Layer 2 of a small transformer language model trained on English Wikipedia (13 layers, counted from 0, width 64).
A neuron's activation on a vector x is GELU(weights . x + bias), where the dot is the dot product.

Input weights of the MLP neurons that the questions are about. A number n stands for n times 0.0015.
n2 (bias -0.016): 197 -27 -74 188 191 -123 69 -68 49 415 -15 0 131 -44 -61 79 -193 -103 -68 103 -57 -86 104 66 -216 -89 -215 -237 13 -108 -233 129 -167 88 47 -23 -28 -42 66 -61 -176 -67 94 93 -96 -112 67 -12 -17 75 -87 54 -5 45 158 -9 80 -45 -125 -8 -187 45 32 164
n9 (bias -0.039): 30 -121 129 52 193 -11 -4 156 -158 -107 -227 66 28 -63 110 12 7 -84 8 78 -51 136 -180 -5 -13 -169 53 181 7 89 83 -148 40 174 2 119 141 -90 -45 -36 44 -187 -99 18 24 -91 141 -60 -89 -84 151 224 19 -1 -237 -38 -159 139 158 -81 157 -133 -13 -119
n10 (bias -0.047): -62 -94 -85 -50 -64 -31 73 174 97 -20 137 -35 -23 -58 -235 -153 -51 21 42 -4 -37 104 -56 -107 -126 -104 135 -65 129 6 -53 66 90 -3 -51 91 63 10 62 -100 -69 62 -37 19 81 215 10 40 161 -62 -10 -38 -49 22 51 22 106 -13 -11 77 -41 13 -106 -221
n11 (bias -0.047): 58 -147 28 24 -151 -9 -2 108 -129 7 129 -33 19 -64 118 -133 65 102 9 116 193 -121 -122 -74 84 -64 -40 -117 182 -97 76 -194 214 134 34 -84 -38 -32 87 -88 -121 80 -98 -67 -120 71 8 54 183 14 -101 86 1 -43 -23 32 -71 78 -159 10 -13 106 -56 -92
n34 (bias -0.102): 103 -16 86 -216 145 -164 -133 -20 -209 -39 20 90 68 219 113 -66 88 126 22 98 -206 -68 30 131 -114 -58 7 -28 -334 -95 -80 167 -31 74 -36 48 22 70 17 143 -142 -117 82 -89 -172 -100 -54 25 46 114 66 108 183 -32 91 -4 -65 17 58 -75 26 59 -210 -58
n43 (bias -0.090): 115 123 -77 -102 91 -165 -63 -6 -67 31 96 95 -41 233 -2 88 -103 -11 -78 47 46 -195 5 -156 38 133 -33 -127 -73 -153 -12 12 17 75 64 13 -237 14 79 -185 -121 -14 258 -63 -12 -52 -73 -35 -6 240 -63 22 50 -98 42 21 26 90 -55 -33 -2 179 53 167
n64 (bias -0.063): 50 27 -44 34 25 -24 -21 150 -124 22 -47 77 98 82 65 -62 -49 67 -34 -68 15 -16 57 -11 43 -32 54 -76 -11 -264 34 -62 71 134 49 -144 50 -33 16 -75 1 127 -140 20 -90 7 26 76 204 -199 -46 34 -6 -30 -164 -21 -112 163 84 37 85 -93 -8 -2
n69 (bias -0.039): -158 -148 -58 -59 -87 -33 -138 15 9 -31 154 -90 135 123 -13 25 -49 96 37 21 -66 -10 -69 -137 -23 -13 -21 13 170 123 27 98 50 5 18 97 -16 6 44 -196 66 116 53 -151 151 120 -182 -47 60 -144 -18 -144 -17 -160 83 -26 102 -47 -40 -95 3 51 69 47
n75 (bias -0.015): -28 196 147 -19 -74 -65 69 10 110 -4 18 171 -108 76 -206 -33 147 -29 -23 -114 -285 12 87 -23 -4 -5 132 -108 -68 -4 -115 42 37 12 25 -52 -117 -207 44 -100 88 182 -129 271 -110 -54 38 0 138 -119 94 220 57 113 -96 137 -77 -152 34 0 38 -71 -23 -60
n81 (bias -0.022): 54 65 -49 -105 77 35 34 13 19 77 41 0 -210 70 -46 -105 -47 -19 -87 61 109 -26 27 -62 39 -21 87 91 105 50 42 38 60 85 -33 -36 -48 -80 -70 9 112 -92 -148 -12 -264 18 -88 -2 -18 54 -81 117 22 -73 41 -88 -76 -75 -11 -22 29 48 -13 -189
n96 (bias -0.084): -56 0 -129 -8 -113 -216 31 243 -1 63 0 36 -66 118 -89 80 109 178 -127 -51 -19 48 -128 33 58 35 -31 115 73 -109 210 -141 143 44 -31 -62 21 -52 -30 -72 -48 -23 51 -19 89 71 -114 -24 24 -165 45 -53 57 2 -34 -31 133 95 -17 53 12 -100 -53 128
n112 (bias -0.079): 5 46 -30 218 -62 -111 -47 21 -121 -9 -138 -27 -67 165 12 -30 21 41 -26 0 71 78 -33 62 89 -162 -243 16 27 36 20 97 129 123 70 42 213 -102 183 54 -300 9 -152 -150 0 151 -96 -112 14 -88 -42 179 50 -177 -30 -51 -6 81 -81 12 -85 20 -184 37
n114 (bias -0.038): 204 118 28 -43 -63 -86 -107 -111 -58 4 1 -146 -162 24 79 -113 -45 31 22 136 -60 -107 156 -46 164 87 23 18 -68 -31 55 287 33 -12 -65 -66 103 -44 25 104 -106 62 216 -1 -219 -58 -13 54 -100 -52 -47 96 34 66 -7 -72 -37 -60 104 73 -91 169 8 29
n127 (bias -0.054): 79 -75 160 -37 116 -10 48 43 196 -134 71 318 14 -39 108 -282 82 -193 33 -11 83 141 -36 -186 32 -39 -226 171 -155 47 -61 -24 103 -69 -124 -145 69 81 89 -195 1 87 -39 -237 -80 72 71 37 -150 62 74 -12 51 -87 -10 -68 29 -90 -126 -47 25 -84 28 63
n138 (bias -0.053): -140 57 27 133 -86 161 -83 -113 188 -196 95 181 118 -25 52 32 86 -116 58 -106 131 41 143 -170 -15 -95 66 48 -15 -80 42 59 35 57 -61 99 28 -162 -18 111 68 -145 -23 146 162 -224 -102 8 -29 -107 -95 -122 -9 -5 -15 -40 156 -26 48 41 -162 95 62 23
n157 (bias -0.059): 11 -6 76 -171 38 -168 107 153 -4 -15 13 -35 -65 7 -47 -22 18 34 143 -37 -64 107 142 -107 -137 -174 91 62 31 -74 -83 49 -90 93 68 -62 -68 43 235 59 -96 42 18 33 -238 11 -4 -60 -144 164 -68 200 -42 -55 35 162 -56 114 37 20 -123 69 -22 106
n167 (bias -0.067): -44 -29 -186 21 23 123 -23 231 -192 202 -19 97 -174 -51 -6 -79 -76 -88 -90 54 119 3 -125 7 18 176 15 74 9 -91 49 92 85 -5 -29 -189 7 -272 -29 -110 181 55 -38 92 29 -95 132 256 -109 -24 -58 148 -23 62 -22 159 -154 91 -60 -83 33 -60 88 47
n169 (bias -0.087): 12 -138 -98 -1 -93 -110 -197 170 8 -38 242 -56 44 142 103 154 -114 176 8 88 80 43 -145 71 -130 58 -4 -123 -117 -12 3 -43 88 -27 -111 -303 77 92 175 -112 -54 -127 -18 -20 52 -37 90 -127 61 6 -10 96 198 -234 -110 -80 83 107 -19 -17 103 91 -28 3
n196 (bias -0.083): -15 61 -97 -201 71 -37 24 -156 23 81 -170 -90 -119 -89 -60 59 -125 -57 -178 236 38 0 -32 24 133 -9 -279 92 254 154 158 -120 -32 35 223 -30 165 189 76 -66 -115 -124 147 -184 -139 2 84 -17 1 85 50 -78 119 -159 -41 -19 -149 -82 -89 -81 82 -48 1 217
n214 (bias -0.039): 89 76 41 10 0 81 106 -169 -121 136 126 -14 72 -234 2 -106 -100 164 28 108 -8 13 120 97 -101 16 -138 -50 25 -107 84 137 -87 -85 -237 259 192 35 -13 -209 12 -101 -182 -91 55 -143 17 -4 -14 162 -6 -64 38 154 85 -29 -66 19 39 72 -195 -55 -209 -102
n218 (bias -0.036): 196 51 -24 77 64 232 22 -67 60 47 197 -13 -107 -85 100 -243 -90 38 -118 -64 269 5 -5 -142 84 -97 -253 -66 -25 -128 21 -31 86 -173 23 -5 174 -147 70 -101 -28 191 -72 -44 105 42 -8 -51 -35 112 -4 50 63 46 -260 -109 -54 33 79 -92 100 -159 216 -102
n238 (bias -0.011): 13 -16 -168 56 -57 -150 7 -156 67 80 23 -120 -3 -7 11 116 -79 -89 -146 38 56 -23 174 95 -14 -128 157 66 -75 92 -86 55 94 -126 58 -41 152 124 183 -31 18 -46 34 -55 -52 77 -43 -25 -69 -36 2 -81 4 -31 -94 37 -105 27 9 92 -59 43 -10 81
n240 (bias -0.037): -55 54 121 -14 -151 -150 -82 -60 -20 -39 258 -48 138 -107 29 28 27 -208 161 -215 74 -59 -15 -143 5 -26 -11 81 -99 6 -44 156 113 -26 -47 91 15 61 -86 106 -100 -7 74 9 0 156 18 -1 -30 -111 42 -44 67 -239 69 23 58 4 -129 -55 150 -153 -1 102
n242 (bias -0.020): -28 -84 -58 -49 -96 10 -60 117 -15 72 98 -182 74 3 -81 67 24 73 109 -7 29 -42 79 31 -25 -156 -56 -39 -13 142 130 33 -119 182 56 29 72 12 79 26 -119 17 -85 -118 96 106 66 -102 19 133 -140 -119 -22 -67 279 -138 -32 82 -64 -59 39 40 -38 -17
n246 (bias -0.013): 68 -12 -138 54 -13 -7 -70 176 -89 102 75 -129 -18 4 185 -44 -125 164 -92 65 209 73 160 158 -73 -134 0 -154 28 -41 -26 -117 125 99 19 -259 -83 -71 50 149 31 -56 3 25 73 -112 -6 -139 38 30 16 -159 -142 -47 70 -3 52 -60 100 66 -119 105 -97 76
n255 (bias -0.094): -19 -26 64 -58 -251 116 -84 117 94 109 36 21 -185 31 -122 180 6 248 -208 -191 -64 47 45 77 20 54 196 -34 34 -168 41 -29 -38 6 174 -166 50 -161 128 -37 -59 -22 -53 230 4 -46 -1 -146 -44 -251 152 -85 161 156 -83 -13 8 -130 -73 92 -127 81 64 31
n273 (bias -0.120): 70 121 -1 -112 -15 -148 -26 107 -131 37 197 -226 -101 -189 -46 73 -193 214 -99 -30 -185 -93 51 -47 47 -147 155 -131 161 -109 100 19 46 149 78 12 45 84 -32 24 -62 -97 -1 50 2 -122 -156 -95 270 56 -93 -122 185 95 -166 -173 71 -121 -138 31 52 89 11 229
n282 (bias -0.033): 136 117 -28 -91 140 5 -90 16 -113 -165 138 -80 181 5 199 -29 7 21 110 77 63 -8 -76 -84 -23 -210 66 -11 -52 26 19 104 111 177 87 59 55 142 -216 87 -14 75 -127 68 -160 -48 -15 40 -127 -141 92 -47 -38 95 -3 0 38 12 124 -230 -100 -78 -40 -144
n285 (bias -0.087): -32 -5 -112 -222 137 159 -116 28 -16 -161 -36 -141 -137 19 57 27 102 -131 176 -20 56 -68 -41 -142 -72 -463 3 229 61 126 337 70 -81 -95 96 -155 345 -143 24 -277 -85 36 325 194 -66 2 64 205 198 -21 -20 8 107 18 64 -74 -88 -42 2 -140 -171 39 -71 -63
n292 (bias -0.003): 214 -23 -46 -31 42 11 -164 150 -75 73 40 -128 -27 -63 94 -202 -51 -58 -17 74 103 -29 -77 -72 97 -187 0 -131 81 -134 -53 1 68 -43 89 -182 -108 -38 81 89 -97 76 72 -127 -77 -58 55 -22 36 -38 34 14 92 161 145 33 -60 -14 130 -79 -19 -59 110 -92
n295 (bias -0.050): 55 -161 13 106 -45 68 18 0 -255 -32 26 -103 -67 -85 212 -84 147 119 -56 53 105 -13 -68 -55 -173 96 -41 30 191 -12 18 -130 187 1 14 80 99 -155 -86 -50 -103 -62 47 -153 100 102 -2 -130 96 71 149 154 -156 -52 -203 -176 115 69 -75 -18 -303 -40 100 -3
n318 (bias -0.013): -25 -26 142 96 10 -190 50 -42 52 144 14 136 33 -56 -50 -38 -121 -39 310 -49 22 -75 39 28 35 45 -146 -56 -57 78 -27 200 -206 -59 -30 -148 -41 -41 113 27 61 -17 4 -44 87 40 227 9 -117 15 -96 -137 109 -137 -84 -96 103 111 -98 96 100 -177 -38 -28

Each question shows a token from some text and the vector x that enters the MLP there. A number n stands for n times 0.0066.

" and": 115 198 79 -166 -359 164 -28 -139 7 23 -382 29 61 -143 131 -10 91 100 -97 -132 103 313 -46 292 190 -153 42 -180 -143 133 -191 -41 -211 74 -216 -19 -93 -129 -142 -51 109 -21 275 -179 -91 145 0 66 -3 -40 -185 154 -17 -85 -22 131 182 149 -33 -7 86 32 161 47
The neuron with the highest activation: n114

" Gu": 111 118 119 -206 -348 251 -2 0 -68 68 -287 -49 114 -51 -55 -38 13 54 -153 -93 -21 286 -19 270 140 -150 49 -103 -151 81 -278 -21 -118 -93 -105 45 -119 14 -223 -96 122 2 246 -262 146 279 80 92 100 31 -177 140 -15 -6 -44 75 287 62 -76 -126 -22 -7 115 97
The three highest activations, in order: n295, n69, n10

" n": 74 168 71 -212 -219 312 -80 -55 -2 8 -366 -9 198 -48 -95 89 87 212 -69 -94 62 259 -12 260 43 -98 124 -148 -150 64 -281 -132 -129 72 -217 91 -130 39 -142 -166 123 41 179 -189 -101 221 45 78 -7 68 -174 148 -63 90 -53 59 229 171 9 -234 -76 -4 43 -4
The most active neuron and its activation: n34, at about 0.1

"z": 70 203 64 -244 -327 258 -63 -97 -67 -7 -291 -65 35 -48 -106 31 53 60 -107 -17 146 281 -21 274 148 -104 217 -157 -44 88 -374 -94 -101 87 -136 74 -2 17 -192 -4 126 25 230 -205 -62 244 88 45 4 49 -177 146 34 -77 -104 93 169 69 -62 -125 -33 -27 152 -17
The three highest activations, in order: n295, n196, n238

"gr": 80 215 53 -67 -270 225 -33 -160 -74 117 -379 -36 102 -59 -138 -67 138 79 -139 -81 89 341 -63 209 96 -135 68 -177 -109 148 -281 -106 -187 134 -164 43 -72 35 -181 56 108 -80 147 -204 -54 259 -171 119 168 12 -220 196 25 -29 -42 -41 119 70 -8 -107 75 141 87 117
The neuron with the highest activation: n112

" bas": -9 125 197 -152 -300 224 -18 -49 -27 -24 -235 -27 90 25 -81 -151 157 -5 -36 -76 78 259 -37 303 145 -208 104 -112 -125 68 -253 -204 -78 32 -170 57 -326 36 -123 1 87 -97 277 -220 -103 200 1 108 142 -28 -266 116 -2 3 -77 -36 202 162 21 -37 59 77 141 163
The two highest activations, in order: n11, n292

"9": 47 258 53 -160 -248 279 -125 -96 -131 -49 -296 31 100 -49 -44 12 5 27 -40 -149 107 297 31 232 146 -78 142 -234 -2 189 -294 -165 -112 29 -199 -50 -21 -57 -145 -17 21 -83 244 -178 -159 125 10 113 243 -93 -219 29 115 -13 -23 75 233 111 -70 -61 11 143 112 93
The neuron with the highest activation: n246

"es": 38 181 -29 -167 -294 162 -33 -153 -38 -77 -329 -34 33 -74 -122 -23 114 61 -123 7 153 292 -11 302 106 -119 172 -241 -9 81 -286 -51 -128 198 -188 86 -84 -108 -196 -19 116 -6 228 -202 -167 202 -1 181 120 33 -192 100 27 -52 -57 3 240 77 -83 13 115 44 143 50
The neuron with the highest activation: n81

" 0": -4 274 33 -174 -238 283 -78 -49 -58 -22 -365 0 106 -47 -81 -1 37 67 -26 -101 54 242 -105 173 101 -63 99 -167 -122 198 -314 -209 -126 154 -174 -52 -137 -24 -92 -119 58 -20 150 -230 -69 144 99 102 188 -36 -139 -35 59 -53 -63 141 217 252 -4 -124 -27 209 195 86
The neuron with the highest activation: n64

"N": -13 247 76 -229 -284 221 -40 -53 -39 61 -305 25 83 -10 -58 9 41 191 -113 -78 24 309 -65 149 145 -78 166 -207 35 105 -268 -151 -144 33 -210 76 -101 48 -121 -62 195 -24 188 -331 -25 191 16 210 34 -22 -202 125 36 -30 -140 141 234 60 -59 -134 -80 19 50 73
The neuron with the highest activation: n69

" |": 30 175 33 -236 -334 230 -25 -140 -38 -1 -308 25 82 -82 59 81 41 133 -128 -101 151 251 -121 344 134 -145 81 -236 -59 179 -258 -196 -203 161 -186 20 -141 -101 -157 -101 116 -68 161 -172 -52 166 200 131 191 -71 -77 65 23 -70 -23 94 212 55 -42 -28 51 61 59 79
The three highest activations, in order: n246, n196, n255

".": 11 228 100 -236 -271 192 -99 -52 -48 5 -183 -35 12 -54 6 45 103 112 -78 -146 69 363 -152 364 124 -114 121 -262 -142 78 -186 -93 -243 44 -172 26 -4 29 -108 -76 139 -20 252 -96 -124 197 145 -65 55 -49 -200 141 34 -56 -122 76 282 62 -89 -31 -34 65 124 20
The neuron with the highest activation: n255

" R": 39 124 65 -277 -326 280 -61 -2 -101 64 -472 -35 102 -40 -143 -44 164 119 -129 -41 110 230 -26 226 40 -123 101 -187 -149 204 -264 -88 -164 106 -73 88 -87 -8 -157 -78 71 32 172 -233 52 191 -1 186 124 -71 -150 80 19 -26 -52 113 176 166 -75 -109 22 65 30 165
The neuron with the highest activation: n242

" New": -32 150 125 -184 -341 183 -37 -13 8 30 -283 47 148 -78 2 -92 101 51 -68 -104 5 302 -67 242 232 -114 44 -243 -110 44 -250 -121 -14 48 -63 82 -68 -1 -255 -98 86 -170 260 -247 18 172 -46 62 159 -93 -171 78 -85 42 -78 152 265 127 51 -171 140 28 114 113
The two highest activations, in order: n96, n69

" ne": 109 106 19 -80 -322 308 -78 -110 20 -44 -285 4 156 19 -126 -18 39 94 -75 -118 122 195 -79 261 121 -158 48 -164 -185 83 -260 -14 -178 6 -179 56 -237 -47 -143 -153 192 32 203 -238 -8 228 4 64 63 223 -159 100 -12 127 -97 -12 277 158 25 -45 -103 21 91 168
The neuron with the highest activation: n43

"a": 60 211 -13 -210 -324 268 -146 -107 -77 29 -328 -115 32 -55 -45 -25 118 26 -134 -12 139 315 9 211 196 -167 157 -122 -74 118 -273 -135 -196 102 -182 54 -10 -96 -165 -86 106 -26 264 -130 -43 217 -20 181 178 -9 -179 137 30 -9 -66 79 185 56 -110 6 -7 60 27 103
The two highest activations, in order: n285, n196

"ile": 120 105 19 -143 -345 233 -70 -133 -63 -5 -166 -67 72 -60 -49 -56 59 76 -26 -133 48 301 -95 215 271 -108 117 -237 -90 149 -309 -178 -154 89 -160 37 -61 -42 -161 -61 77 -91 328 -177 -49 128 -17 82 95 104 -204 124 115 196 -119 93 261 -9 -6 -22 8 -19 137 82
The two highest activations, in order: n292, n273

",": 135 193 64 -171 -336 149 -97 -41 5 -10 -342 31 87 -79 33 47 76 160 -89 -84 99 269 -40 368 98 -168 1 -260 -132 115 -226 -119 -173 146 -175 -40 -72 -56 -150 -115 71 -33 245 -50 -102 157 58 90 74 -104 -210 94 33 -92 2 20 238 115 -161 30 73 56 214 32
The neuron with the highest activation: n255

"ing": 76 193 -4 -234 -373 144 21 -75 7 13 -286 23 24 -111 -27 5 79 81 -29 -16 67 334 -47 211 207 -130 142 -227 -113 147 -233 -178 -131 193 -200 82 -133 -141 -159 -81 116 -117 257 -185 -62 176 -142 204 69 -13 -190 45 52 53 -95 66 186 91 -42 -27 49 106 187 42
The most active neuron and its activation: n75, at about 0.17

" 199": -29 217 107 -157 -322 185 -131 19 -88 -11 -326 47 99 -70 -11 18 41 52 -107 -125 33 328 -71 236 132 -94 109 -191 -150 214 -264 -306 -21 59 -168 -64 -86 53 -110 -123 52 -96 134 -42 -33 126 -99 154 149 -68 -289 77 28 -13 -17 58 284 203 63 -42 1 124 156 142
The most active neuron and its activation: n96, at about 0.35

" se": 78 118 82 -206 -287 324 -5 -163 9 -26 -234 -43 127 -46 -104 7 81 127 -83 -31 86 252 -110 151 215 -105 191 -154 -241 80 -220 -166 -218 3 -267 139 -141 -83 -133 -162 164 11 212 -227 2 234 15 91 53 80 -149 118 -64 96 -66 118 178 216 65 -74 -132 28 52 97
The most active neuron and its activation: n214, at about 0.26

"W": -24 208 145 -166 -294 176 20 42 -39 78 -183 53 34 -19 -157 -67 53 170 -7 -86 66 297 -16 262 224 -159 76 -227 -85 98 -240 -220 -129 -49 -160 97 -93 10 -169 -42 112 -22 228 -315 11 163 35 129 73 -101 -157 12 83 -31 -141 142 243 82 -165 -167 -51 66 133 133
The neuron with the highest activation: n96

" 5": 8 167 111 -213 -297 253 -68 20 -17 21 -285 69 116 -10 -22 -11 51 82 -76 -113 45 286 -27 263 71 -122 66 -177 -99 123 -285 -204 -176 75 -18 -2 -192 25 -106 -148 113 -71 185 -224 -152 179 109 176 213 -126 -165 -4 -52 -92 -51 56 228 210 -41 -161 11 172 133 137
The most active neuron and its activation: n64, at about 0.48

"A": -55 220 87 -171 -283 142 -146 -78 -25 129 -294 2 71 -2 4 -131 69 122 -101 -120 -13 296 -61 159 248 -163 118 -134 -11 189 -239 -127 -205 64 -224 75 -86 -4 -124 -17 124 -36 252 -254 -37 142 -12 169 101 31 -203 73 5 87 -190 158 283 62 -103 -47 5 24 131 22
The two highest activations, in order: n75, n69

".3": 23 239 137 -112 -279 254 -86 -81 -19 -34 -145 30 14 -30 -159 75 64 115 -83 -89 115 300 -3 220 21 -40 122 -283 -38 138 -306 -173 -123 22 -166 -11 -101 7 -153 7 152 -54 171 -248 -212 239 37 116 89 -81 -198 56 64 -144 -3 44 276 183 -65 -153 35 109 80 77
The neuron with the highest activation: n169

" up": -12 144 90 -185 -315 133 -66 -19 55 -76 -147 89 89 -98 -34 4 48 28 -58 -20 113 274 -63 299 197 -200 108 -207 -233 83 -196 -167 -42 71 -150 90 -156 -65 -167 -167 173 5 275 -164 -140 147 -51 98 89 86 -140 52 -83 74 -97 -25 259 301 -90 -116 74 22 222 -18
The most active neuron and its activation: n127, at about 0.16

" \"": 6 248 10 -300 -283 175 -3 -96 -17 -87 -252 -21 236 -132 2 71 114 151 -5 -160 137 303 -130 190 170 -85 109 -113 -218 100 -239 -208 -106 139 -88 94 -10 40 -213 -115 4 -4 175 -186 -156 141 105 55 40 -137 -63 142 -120 150 -86 66 244 129 -73 -43 9 0 152 64
The most active neuron and its activation: n282, at about 0.73

" Ch": 29 115 56 -193 -351 221 -41 66 -4 68 -241 -11 60 7 -76 -43 92 59 -92 -112 57 237 -51 269 211 -151 9 -176 -258 191 -265 -159 -49 99 -92 34 -69 75 -271 -118 102 40 252 -213 94 68 -43 113 119 -35 -185 143 17 89 -68 6 194 97 -209 -148 128 75 113 132
The neuron with the highest activation: n96

" 1,": 66 188 15 -97 -259 191 -23 3 -29 -2 -251 74 96 -23 -5 -14 45 77 -131 -142 -16 272 -22 312 111 -201 -46 -145 -187 200 -259 -177 -216 122 -97 -33 -141 -12 -182 -121 82 -68 227 -142 -89 126 116 123 178 -68 -202 105 -29 -113 26 11 292 119 -144 -63 72 162 192 136
The most active neuron and its activation: n2, at about 0.49

" to": 64 181 43 -157 -377 200 15 -139 -42 -13 -317 41 173 -76 58 24 -38 117 -72 -168 32 294 -126 283 204 -163 24 -290 -139 79 -153 8 -140 108 -272 71 -97 -143 -106 -38 196 -3 248 -195 -33 182 -32 136 -24 65 -135 161 -30 45 -81 109 219 106 -39 -48 -15 30 164 -19
The neuron with the highest activation: n75

" Con": 43 126 44 -239 -278 166 27 -34 -21 -55 -392 68 158 -137 -55 -119 143 176 -181 -178 3 303 -68 273 156 -49 86 -113 -164 88 -232 -178 -34 148 -137 22 -87 185 -174 -141 59 -25 179 -178 -16 230 -47 164 109 -22 -125 188 -68 96 -60 40 270 147 -59 -171 60 15 28 44
The neuron with the highest activation: n96

"it": 87 134 13 -158 -317 212 50 -172 -106 6 -323 -25 41 -59 -81 -92 25 34 -21 -105 60 376 -92 292 258 -116 141 -214 -110 22 -255 -206 -71 125 -218 74 -80 13 -156 -39 146 -44 264 -179 -92 189 -65 163 165 72 -101 64 117 20 -56 19 245 51 -19 -66 -48 81 147 -33
The neuron with the highest activation: n295

"p": 49 253 -48 -157 -297 142 -96 -125 15 -6 -396 -14 116 -40 -108 -89 73 75 -55 -132 140 324 14 244 113 -105 121 -186 -75 43 -260 -143 -31 30 -198 14 -137 91 -221 -122 129 -85 206 -230 -40 174 -15 65 187 49 -159 159 147 70 -67 -3 141 145 -91 -61 49 129 204 91
The neuron with the highest activation: n43

"im": -64 230 71 -192 -283 300 -74 -209 -45 -37 -258 0 48 -94 -52 -71 55 67 -119 -30 94 337 42 270 222 -151 198 -67 -55 -3 -308 -252 -50 85 -184 111 -75 19 -190 -73 114 -25 207 -151 -85 244 -16 51 120 28 -179 102 35 -11 -69 -17 169 180 -62 -84 132 15 106 4
The neuron with the highest activation: n81

"8,": 45 269 103 -109 -307 124 -73 -56 -50 29 -291 84 -19 -57 39 67 -18 25 -18 -106 88 291 -47 277 148 -193 98 -266 -115 166 -256 -86 -191 132 -131 -27 -58 -28 -118 -43 117 -31 240 -131 -112 136 101 70 101 -9 -221 113 9 -123 -3 -24 344 75 -199 -54 69 36 141 19
The neuron with the highest activation: n318

"F": -17 182 122 -201 -235 142 -38 1 35 104 -365 -26 48 -85 -164 -175 0 221 -49 -152 77 269 23 184 117 -95 121 -170 -63 154 -281 -227 -42 19 -236 57 -27 21 -160 -59 78 -40 235 -301 16 104 23 160 177 -117 -142 52 47 29 -73 166 220 156 -102 -96 22 45 182 84
The neuron with the highest activation: n10

" then": 117 250 123 -134 -362 251 -72 -113 73 -5 -236 15 71 -92 -6 -96 36 163 -48 -154 160 247 -54 251 139 -143 86 -242 -232 44 -252 -109 -168 58 -176 -18 -31 -137 -66 -95 3 -13 243 -187 -57 143 -35 130 81 46 -74 117 -93 -16 -139 56 209 255 -34 -16 44 -4 196 69
The most active neuron and its activation: n218, at about 1.1

" mod": 26 196 138 -87 -244 227 -50 -94 -44 -11 -345 6 48 -12 -40 -36 173 29 3 -62 -72 325 -176 185 191 -126 112 -158 -121 77 -242 -115 -44 -4 -259 -7 -304 93 -85 -116 154 -76 172 -200 -25 256 -87 15 64 97 -245 12 145 56 -95 33 225 251 83 -62 -50 78 189 42
The neuron with the highest activation: n75

"5": 48 228 128 -180 -278 273 -149 -39 -105 -10 -259 5 33 -66 -43 18 52 51 -14 -94 110 308 20 216 152 -121 135 -204 -15 131 -288 -170 -166 80 -169 -8 -74 -83 -117 -67 74 -68 248 -184 -167 148 -33 161 245 -110 -217 12 77 16 -99 25 254 90 -52 -66 1 139 74 154
The neuron with the highest activation: n273

"$": 5 153 120 -61 -195 192 32 -55 -31 -59 -226 -72 49 5 -94 -15 -20 197 -19 -129 122 329 -156 272 138 -144 149 -228 -123 190 -323 -146 -136 79 -165 -66 -61 -11 -233 -64 161 3 159 -157 -112 90 145 93 61 -78 -297 27 24 -3 -47 63 218 182 -47 40 -63 36 179 140
The three highest activations, in order: n246, n318, n64